Layer 11 of a small transformer language model trained on English Wikipedia (17 layers, counted from 0, width 128).
A neuron's activation on a vector x is SiLU(gate . x) times (in . x), where the dot is the dot product.
The model reads these tokens: ".\n\n" "The" " club" " spent" " three" " seasons" " in" " the" " second"

The vector x that enters this layer's MLP at each token. A number n stands for n times 0.047.
0 ".\n\n": -32 -8 21 -21 5 -27 12 1 21 15 -17 33 -16 -1 -6 -15 -12 8 0 -6 0 1 -22 32 -2 9 -11 23 11 -7 16 8 -21 -1 -12 1 18 37 3 11 33 18 -16 -10 1 -11 33 11 -15 -14 -10 24 2 29 -18 -13 -10 -30 -7 0 -3 -7 -19 7 -26 -34 -22 19 -23 -6 16 9 -35 30 5 17 5 13 -20 11 -13 -18 0 -10 20 -12 7 25 -1 -10 10 -10 -12 19 -15 16 -7 23 8 -4 -12 5 15 2 51 8 -19 21 75 3 -6 -2 20 -26 -9 24 -9 -3 2 -10 1 10 21 26 1 7 1 9
1 "The": -25 -1 4 -29 -4 -18 4 -11 19 7 -14 23 -20 5 -2 -11 -3 -5 -7 -3 1 -2 -13 22 -5 3 -3 19 -4 1 15 3 -20 3 -13 6 25 21 3 17 58 8 -9 -8 -6 -1 31 14 -19 -11 -8 12 -9 24 -5 -8 -1 -18 -13 27 -21 0 -12 11 -21 -29 -15 12 -24 10 19 -7 -43 20 0 20 -15 -3 -15 0 -3 -2 -13 -3 8 -6 1 20 -1 -17 -1 -3 2 18 -9 14 -4 16 0 -12 -2 5 20 -11 24 12 -24 29 95 -6 -14 -5 8 -26 -3 19 -1 0 3 -8 -6 -8 2 3 7 -1 -2 3
2 " club": -15 -23 21 14 -6 -17 -26 -13 -5 5 -2 28 -23 -2 -14 -26 7 -26 -1 5 5 2 5 26 -12 6 -28 -21 0 35 6 9 -2 9 4 -23 20 33 0 31 43 38 15 -21 15 9 46 6 -16 11 1 8 20 8 23 -18 -23 19 -2 36 -10 11 12 9 -18 12 14 18 -15 31 -6 -20 -40 21 17 17 2 12 4 21 -12 -19 -3 25 -10 24 8 16 26 -28 -5 -21 0 -6 30 6 -11 23 17 1 -2 -8 11 -10 25 37 -12 -4 62 -6 9 -5 0 -16 13 -4 -14 -21 -1 -7 -3 19 -7 -12 19 2 -13 -16
3 " spent": -37 -2 19 -14 1 8 -16 -18 15 5 -12 35 -14 -14 -5 -32 -5 -26 -4 16 -3 -3 2 62 -5 -24 -10 28 -12 8 21 16 2 -8 -1 -39 39 21 9 46 37 5 -6 -36 -12 14 25 8 0 0 -7 29 17 15 16 9 -6 -7 -15 15 9 7 4 -12 -22 -25 -27 8 -20 -8 25 -15 -9 64 -3 28 -7 -15 -19 20 -1 -16 2 7 -14 6 21 6 14 -10 -21 -3 15 19 13 34 -25 31 -6 9 21 -2 4 -10 16 -1 6 12 45 11 6 4 -10 -21 7 28 5 -17 6 16 3 -26 -13 -6 3 -10 -24 -6
4 " three": -19 17 2 -23 2 -9 -6 -9 32 3 -4 25 -30 -15 -4 -23 16 -9 18 -11 -29 -11 -36 6 18 -4 -5 14 13 -1 25 11 5 -21 4 -5 35 -6 6 31 47 33 0 -26 -11 -11 3 -16 -33 -19 -5 -13 43 22 21 3 -10 -6 -4 -1 -3 9 -24 4 -29 -42 13 24 -28 -6 24 -16 -6 39 6 8 16 -14 -4 7 3 -25 -34 42 -8 10 0 19 17 -21 -7 -7 8 8 17 17 3 16 27 -3 5 2 -1 -7 26 -2 -20 13 55 -6 -23 -9 12 0 -14 32 -8 3 19 -9 5 1 -20 -20 -1 7 -3 -16
5 " seasons": -46 11 36 3 -4 -29 -17 7 5 -7 -9 50 -28 -1 -7 -48 20 -9 -10 -10 -29 -25 -17 19 -1 -15 -13 13 6 40 17 30 9 -7 6 -24 7 -3 15 25 22 21 22 -6 12 -12 22 17 5 -9 16 -11 32 30 15 -19 -2 29 -2 -12 5 6 -9 21 -16 1 -18 39 -23 4 9 -2 -32 38 17 28 2 -15 6 16 -1 -30 -26 14 -13 12 -7 31 30 4 -10 -14 -14 13 -16 23 -8 32 16 -8 -5 -6 19 -9 1 4 2 5 44 -15 2 7 -1 2 19 17 8 -23 13 2 -17 12 -12 19 0 21 8 -15
6 " in": -38 6 24 -3 14 -10 2 -11 26 4 -16 22 -24 -6 4 -25 2 -13 -5 -17 -4 -11 -12 58 -3 -16 -10 14 5 -17 -2 -3 3 -8 -7 -10 17 21 3 16 61 13 -7 -22 8 -6 11 16 -6 10 -5 -12 4 21 51 -9 -13 2 -23 -1 -3 -1 -5 7 -23 -8 -29 21 -25 -2 30 -21 -30 39 -3 12 17 -14 -5 17 -3 -34 -18 12 12 -2 -3 15 19 -12 4 23 -12 26 -8 15 7 11 -16 -9 -3 5 10 1 22 3 -13 20 68 1 -10 -6 15 -9 19 3 -6 6 15 -14 24 8 -17 14 7 -48 -20 2
7 " the": -13 11 14 -24 -5 -9 -5 1 26 7 -6 17 -23 3 2 -13 -2 -10 10 -6 2 -9 -16 49 0 -7 -14 18 1 3 18 8 -5 -10 -8 -3 14 18 -1 29 58 16 5 -5 9 3 35 11 -30 -12 -17 -2 13 24 22 -16 -3 -18 -14 9 -10 2 -10 8 -28 -24 -12 15 -26 12 16 -3 -35 8 -2 18 -12 2 -6 8 -14 -5 -17 19 21 -4 12 20 1 -15 -11 17 -11 15 -12 17 3 6 2 -5 -9 0 13 -14 17 11 -20 2 91 -20 -5 -23 10 -8 -3 28 -12 -12 9 -8 -3 6 -11 9 10 -21 -2 8
8 " second": -1 27 7 -16 -10 -11 3 -15 10 19 -3 -6 -6 2 12 -37 10 -44 -4 8 -40 2 -7 38 -5 -34 8 36 -8 17 11 -1 -4 -11 11 -6 23 9 18 32 23 32 17 -19 0 7 16 -2 -35 -15 7 -16 44 18 24 -11 6 15 -8 -6 0 20 6 8 -21 -18 5 26 -27 4 30 -9 -11 3 11 9 -8 16 -4 23 -39 -8 -11 38 5 31 -11 5 10 -10 -14 12 -16 -1 0 35 -9 11 32 -1 18 -4 13 -2 -25 10 -37 -22 54 -13 -7 -20 20 4 -14 7 3 -26 14 -6 5 5 -13 -32 -7 8 -16 -37

Each question shows the input weights of one neuron of the MLP. A number n stands for n times 0.0086.

n246 gate: -29 8 6 15 -9 -6 5 -1 -21 -1 -6 -18 2 19 -17 12 2 -4 63 8 21 -1 -52 -26 32 -3 15 -16 20 -4 36 -8 -12 29 36 1 7 23 47 -15 -4 -27 -20 8 6 36 19 -14 23 7 -44 5 -7 10 5 6 -4 4 -39 8 -24 41 38 -3 5 -14 -1 -25 24 -8 -15 4 38 19 35 5 -28 13 -57 -6 -8 -31 17 6 24 13 19 -11 7 -29 16 -10 5 9 -3 9 22 32 -7 -36 34 22 12 3 23 36 28 33 17 3 25 25 -11 31 -32 3 6 24 -32 -13 10 8 2 22 26 -7 -6 -29
n246 in: 0 -8 -4 -18 -41 11 11 -2 31 14 -18 33 20 -2 5 15 -2 52 -1 -19 1 18 -32 -4 7 3 23 8 -2 -45 -12 -23 15 -5 -7 -39 -16 -4 10 -1 -13 26 -7 -40 -19 1 -5 10 21 -7 33 3 -5 -28 8 -24 -18 -22 1 -4 -9 4 29 -7 5 6 -21 -1 35 -6 -5 -16 3 54 -11 -26 39 -66 -18 -18 -25 4 39 14 -1 -4 -8 4 35 6 13 -21 -23 -36 5 8 -19 -17 -13 -2 37 -5 -21 -14 14 24 -22 -28 1 25 8 -21 6 30 13 17 -15 5 11 11 -23 -22 -5 22 -5 -19 -24 -1
On which token does it fire most, and how strongly? 3 " spent", at about 1.9

n221 gate: -16 -11 -48 8 -2 -1 -58 -5 3 -10 0 12 2 7 12 -5 -14 20 2 -4 11 16 -27 5 4 -25 9 26 35 22 -7 -7 -30 29 -13 22 5 9 -25 24 6 -19 -4 55 27 -15 -4 -12 -1 -12 24 37 -24 -4 -12 -2 -20 38 22 -30 6 17 -9 -16 34 -43 -13 -2 31 -3 -8 45 33 21 12 4 -5 -7 3 -13 -32 12 10 -17 -18 -2 18 1 29 -5 -1 1 -33 8 -41 -6 0 23 -14 -7 -12 49 24 -12 8 -20 1 8 -19 13 32 7 -7 -22 -8 10 3 -20 15 22 13 2 1 -4 13 -30 -17 30
n221 in: -20 41 0 -12 10 24 17 10 -2 2 12 -5 -7 4 24 6 21 10 -10 13 8 -12 3 33 41 -35 -4 34 -2 28 13 14 27 -12 -20 13 -27 1 -26 -12 43 -5 21 9 11 8 -7 3 11 13 5 6 30 -11 -34 -3 -13 -2 19 -5 -26 -12 -2 4 2 12 10 -20 -4 -16 -3 42 -18 14 1 29 -17 33 -16 -16 4 1 -11 -21 -19 -17 -6 -35 15 -9 -22 4 -7 23 32 -1 15 -11 13 -22 -11 -8 -11 -28 15 -17 60 6 50 4 16 -15 12 -19 -12 3 -30 -27 -7 6 -12 -2 -43 4 -35 -21 11 16
On which token does it fire most, and how strongly? 0 ".\n\n", at about 1.4

n220 gate: -31 15 -14 -45 -3 -16 -9 25 -21 -31 19 6 22 -24 4 20 17 23 -3 14 26 28 -16 8 33 25 -7 -10 4 8 21 1 -13 3 -3 10 -5 -13 8 -9 3 40 11 12 -32 7 -32 31 15 -18 23 -16 29 -30 -14 42 9 3 50 -19 -14 -4 8 21 -13 22 -20 21 -22 -23 4 28 6 -7 6 -22 -17 16 23 0 -1 1 -2 26 -4 3 27 7 -14 -25 -8 17 -43 40 32 29 -5 23 -1 -8 -20 2 24 4 19 20 20 14 -14 22 14 -11 -2 -7 5 15 5 9 15 -20 18 -11 -14 19 -20 -3 -6 6
n220 in: 23 28 3 17 -18 -11 -3 24 25 -12 -28 33 32 -5 -34 -27 3 7 23 31 -10 1 -9 7 32 -28 -6 11 -2 -3 34 -3 -11 10 -27 1 -22 40 -25 0 -5 -2 11 9 -16 -31 7 21 27 -1 -23 -15 28 1 -12 8 4 5 19 -24 16 6 7 -21 3 1 0 -5 9 -6 -32 -9 15 36 -3 24 -10 -5 -2 42 -4 -19 -28 -9 -11 -8 18 1 7 -9 -19 12 5 25 -24 18 19 -3 -3 26 -12 -4 -1 -33 1 -11 -25 12 -9 29 -3 -9 -24 25 7 2 -4 0 -17 18 -7 5 2 -5 4 -25 2 27
Its three highest activations, in order, are on tokens 5 " seasons", 4 " three", 0 ".\n\n"

n39 gate: -2 10 -7 -33 4 1 -7 32 6 -4 3 25 2 16 24 -5 4 -9 -2 -3 -1 -9 -8 13 5 1 -12 15 9 -21 -20 -14 -2 0 -10 -2 15 -19 -4 -1 4 -4 -5 -20 -16 18 20 -3 -2 -42 -15 -4 22 -3 29 -20 1 -6 0 -3 -2 -6 -8 -2 16 -9 9 22 -10 -8 12 -6 1 -21 8 28 10 8 26 -25 -22 10 -8 2 5 5 8 3 6 10 0 -2 -18 11 0 0 -15 -2 -6 -13 8 6 20 -6 -5 2 8 -19 -5 -2 10 -20 -9 20 -15 8 -16 0 -10 2 -36 -12 2 -16 11 -8 14 5
n39 in: -19 13 -8 -15 -4 16 28 47 6 -13 -10 10 18 7 25 -6 2 -5 16 -12 8 -13 8 1 29 8 -11 10 16 -19 -15 -21 -24 -10 -18 0 18 -25 18 -38 9 -22 -17 -17 3 -7 23 -15 0 -6 -26 1 1 -22 -5 -15 9 -1 4 2 -1 4 2 -5 4 -46 -25 16 -22 -12 9 -5 15 16 10 -2 15 25 7 -2 -9 9 -1 6 11 15 15 -35 -9 3 -15 -14 -20 17 -1 -11 4 -13 16 -32 -21 13 33 -14 -26 8 11 -17 21 -3 10 3 -27 16 -32 6 -38 -9 -30 -5 -35 12 5 -45 9 -7 14 -15
Its three highest activations, in order, are on tokens 7 " the", 8 " second", 4 " three"

n20 gate: -4 3 -10 28 -1 -28 -6 2 -43 -5 5 26 13 7 31 2 20 14 16 -8 1 -44 -28 -66 -35 -4 -23 -24 -10 9 4 -41 12 20 -13 13 -6 18 -38 -23 -18 -53 -7 -3 3 7 20 -12 -56 21 7 3 -7 22 18 2 -15 28 7 33 -7 -3 -16 -11 20 -15 27 -25 -31 11 -5 6 5 -21 15 17 -1 28 7 -3 -15 17 7 -36 -2 43 -20 6 -10 10 3 -39 12 -7 -32 41 55 -24 6 5 -25 -33 7 -28 10 -8 24 -17 15 3 -15 9 16 5 24 -21 15 22 36 -28 -1 -24 24 -29 16 -37 -39 4
n20 in: 19 5 -20 -5 4 19 4 20 -1 7 22 29 3 43 -26 -8 -22 16 30 2 -23 26 29 68 19 9 40 32 -16 10 -3 34 -7 -5 22 12 4 -3 5 15 27 20 -44 25 28 20 10 37 40 48 35 -6 -27 -19 10 -9 -20 5 4 7 11 4 11 -20 23 -5 -26 31 -5 -8 -4 4 -1 4 -13 2 -8 7 10 22 -5 -2 19 10 0 24 28 21 25 -39 29 -31 37 15 3 -34 -35 20 -41 5 -14 -15 36 9 12 -1 24 8 -36 -6 34 -17 -12 1 3 27 -7 -16 -13 2 3 -27 -6 -4 2 35 -47 17
On which token does it fire most? 2 " club"

n190 gate: 50 -11 -13 7 21 -37 14 2 11 36 -8 2 2 5 7 4 -14 6 14 -15 -7 -5 -2 10 -13 -3 -35 19 -26 -2 -31 -14 -6 0 14 -23 12 -6 14 19 -22 -3 9 -5 -10 -8 -2 14 19 16 -9 -18 11 9 -9 -9 1 -48 11 10 36 8 11 34 1 9 -23 26 -21 11 -31 15 -31 1 2 17 -12 27 -4 -21 10 -8 -19 3 -14 0 -6 -4 -18 -17 -15 -49 -20 -9 -21 9 -13 -11 -25 -26 -21 35 -17 -26 11 -19 25 -24 2 2 14 14 14 27 28 -25 6 -25 -6 -27 -18 -14 -28 21 -3 -35 16 -7
n190 in: 1 -3 4 24 -13 9 -13 14 17 11 11 42 3 -13 45 -9 21 -25 -19 53 17 24 1 19 14 0 -6 -6 -39 -22 19 -6 7 -9 7 4 -18 -24 -11 3 -31 -8 15 -16 13 5 -7 8 0 4 2 -6 -6 -29 6 5 -26 -2 -20 8 -10 -6 -2 24 -17 -15 21 -17 12 26 0 5 -11 12 26 -3 11 3 -8 -8 -23 24 22 -5 24 -7 4 18 12 -22 -8 -2 27 14 26 -24 -3 -16 2 5 -7 -5 -11 -17 16 31 17 14 28 -1 -18 11 8 23 11 -38 18 -20 -1 17 -2 -8 -30 -6 -12 -24 17 -21
Its three highest activations, in order, are on tokens 2 " club", 7 " the", 6 " in"

n27 gate: 14 24 -42 -15 25 23 -1 -3 15 -19 13 -7 -6 -28 -22 2 -7 -4 -14 -2 1 -29 4 29 23 -6 -21 -18 -20 -1 -9 -21 -29 -5 4 13 5 15 -29 16 -10 14 -19 2 2 21 11 -10 -15 -1 -19 -11 -18 30 -2 8 -24 15 -9 -7 -20 -19 7 -36 3 -3 25 32 -12 -4 -2 -8 -13 14 14 -5 2 -1 1 3 1 -19 21 -2 14 -41 11 4 -15 -25 -4 17 1 10 13 8 -11 -20 -27 5 -3 9 13 -23 14 -32 -6 13 -25 13 -50 4 -22 -6 9 -8 -24 19 -27 28 3 26 -43 37 26 -8 -16 50
n27 in: 14 -7 5 7 24 -7 -9 18 -36 7 23 -28 -26 -30 -10 -1 -26 -26 -13 -4 17 -6 -32 3 -7 -28 -6 -10 -5 -17 -13 -1 5 21 15 -2 16 -9 26 22 1 -27 0 18 -1 4 8 10 -34 -23 -24 19 -11 -27 -12 8 -1 13 29 -25 -13 2 -13 -10 -2 6 -4 4 5 -23 -27 -20 -34 -6 -13 18 20 -9 -21 0 -13 -1 -21 1 -27 -16 15 -11 -21 -18 -14 -8 29 23 11 11 24 34 16 -8 27 -17 3 -13 -5 -17 30 12 5 -6 -3 17 64 -11 -8 -26 -38 -14 5 11 1 -33 -13 29 29 -5 26 15
On which token does it fire most? 3 " spent"

n122 gate: -20 34 27 13 7 2 9 0 -4 33 -9 -5 -7 4 22 -8 41 24 -3 -9 11 1 -10 -1 -23 -16 41 36 -27 1 -16 48 2 -1 -21 14 23 12 31 4 -35 -8 19 8 -28 -26 15 35 -9 7 5 35 20 10 13 -13 -20 -28 12 6 -17 -19 43 -60 -10 -7 35 -6 1 8 48 -24 12 -35 -11 -32 19 10 -7 1 -6 34 34 -22 6 -13 -5 -17 9 39 -21 -5 27 -1 22 8 -9 4 5 -21 16 14 -34 19 17 -2 -1 5 -4 10 8 2 -2 1 -11 6 11 4 -20 -2 -71 18 -17 -5 6 -17 -2 25
n122 in: 29 -25 33 21 34 -6 7 6 -28 -28 9 -33 29 -11 32 11 -42 19 -30 -1 -45 8 30 -9 -24 -14 13 1 9 -22 -46 5 -31 18 16 -17 -29 -8 -12 22 -5 7 -22 6 9 18 12 16 23 26 3 20 19 -30 -2 7 -1 -1 -30 35 2 29 -8 1 -21 12 12 10 20 15 26 1 -18 -7 9 8 35 -7 21 -3 -9 4 -15 -19 8 15 20 13 -8 18 -12 -8 10 33 4 -18 -36 -5 28 -26 27 -3 -17 -1 -7 -9 18 21 -3 20 33 -10 -20 13 -2 -8 34 -25 -8 15 -27 -7 14 -16 -20 -24 3 -12
On which token does it fire most, and how strongly? 4 " three", at about 1.1

n243 gate: -2 9 2 -7 -20 -5 1 29 -3 18 -24 4 16 30 -16 -19 22 -13 -13 27 2 -2 10 -20 1 4 10 0 -7 -17 -29 33 -10 4 7 26 7 13 -41 23 -6 17 -8 13 16 -15 6 6 18 4 20 33 -38 18 14 -26 -7 4 -3 -9 -19 -35 -18 -74 21 -10 1 35 46 -28 1 11 -2 16 0 4 7 25 2 5 33 32 -12 15 -11 -20 -36 -10 -41 25 24 6 2 -11 -4 -23 -13 4 -3 8 17 -17 -4 7 23 -57 10 5 17 -24 -6 -7 3 12 5 -16 10 14 -39 22 35 16 2 -4 -17 -32 -25 -5
n243 in: 29 13 -6 -20 -2 -33 14 0 36 -9 41 12 1 -48 -26 2 -21 -21 7 -17 -11 -3 9 6 -3 0 43 61 -26 14 4 -28 -10 9 -21 -14 28 -7 -8 -18 -18 -16 18 25 -29 5 -19 -23 -7 -10 -5 -38 11 -7 -6 -35 5 -7 -13 1 5 -40 -6 56 -14 14 -25 33 38 -4 2 14 20 11 3 19 35 -18 -10 29 -12 -12 -2 -21 -33 8 10 38 38 -40 1 18 0 7 38 -4 -1 4 -15 18 8 -6 24 0 -6 7 -21 7 -18 -11 -17 40 5 6 17 -9 35 -28 -6 -32 -15 27 -4 22 8 -24 2 -3
On which token does it fire most, and how strongly? 2 " club", at about 0.12

n177 gate: 28 -1 49 -22 24 12 1 1 18 -22 -14 20 16 -17 3 -14 -1 23 4 -7 4 21 -4 13 -19 -26 -6 -2 -10 -28 22 -12 -32 -34 4 24 -12 -2 -13 -13 -12 1 10 16 -2 13 12 1 -18 19 -16 -3 -12 13 -15 -17 7 -2 8 37 -3 -31 25 -5 7 5 7 19 4 38 -24 3 -32 -5 -13 -2 16 8 -18 38 3 27 26 19 10 20 -23 -28 -13 -28 2 -4 5 9 -21 15 -3 27 -20 6 -7 -31 30 2 -51 3 -32 -1 -25 7 -5 -2 -4 31 -18 -14 0 -1 4 18 18 -4 -7 -24 11 0 14 8
n177 in: -38 7 -13 -54 1 2 -21 13 42 -30 -6 -14 39 -14 -34 25 -12 12 -20 -9 -30 0 -21 -28 17 34 0 -1 1 1 14 -13 -15 9 -8 20 -29 8 23 10 13 8 16 -7 -14 -24 -10 24 17 8 -11 -12 -2 8 -17 -13 23 -23 29 -13 -16 41 -30 -23 -11 27 -4 -8 10 -7 20 -3 3 -19 -43 1 3 -3 37 14 2 13 5 9 19 -14 4 3 25 -2 -36 4 -10 20 -24 39 -11 -1 15 -3 -18 23 8 -32 -9 -8 -10 -60 25 23 -10 -19 3 2 -4 -10 9 -16 22 4 5 39 1 -12 -21 -9 -8 11
Its three highest activations, in order, are on tokens 8 " second", 3 " spent", 7 " the"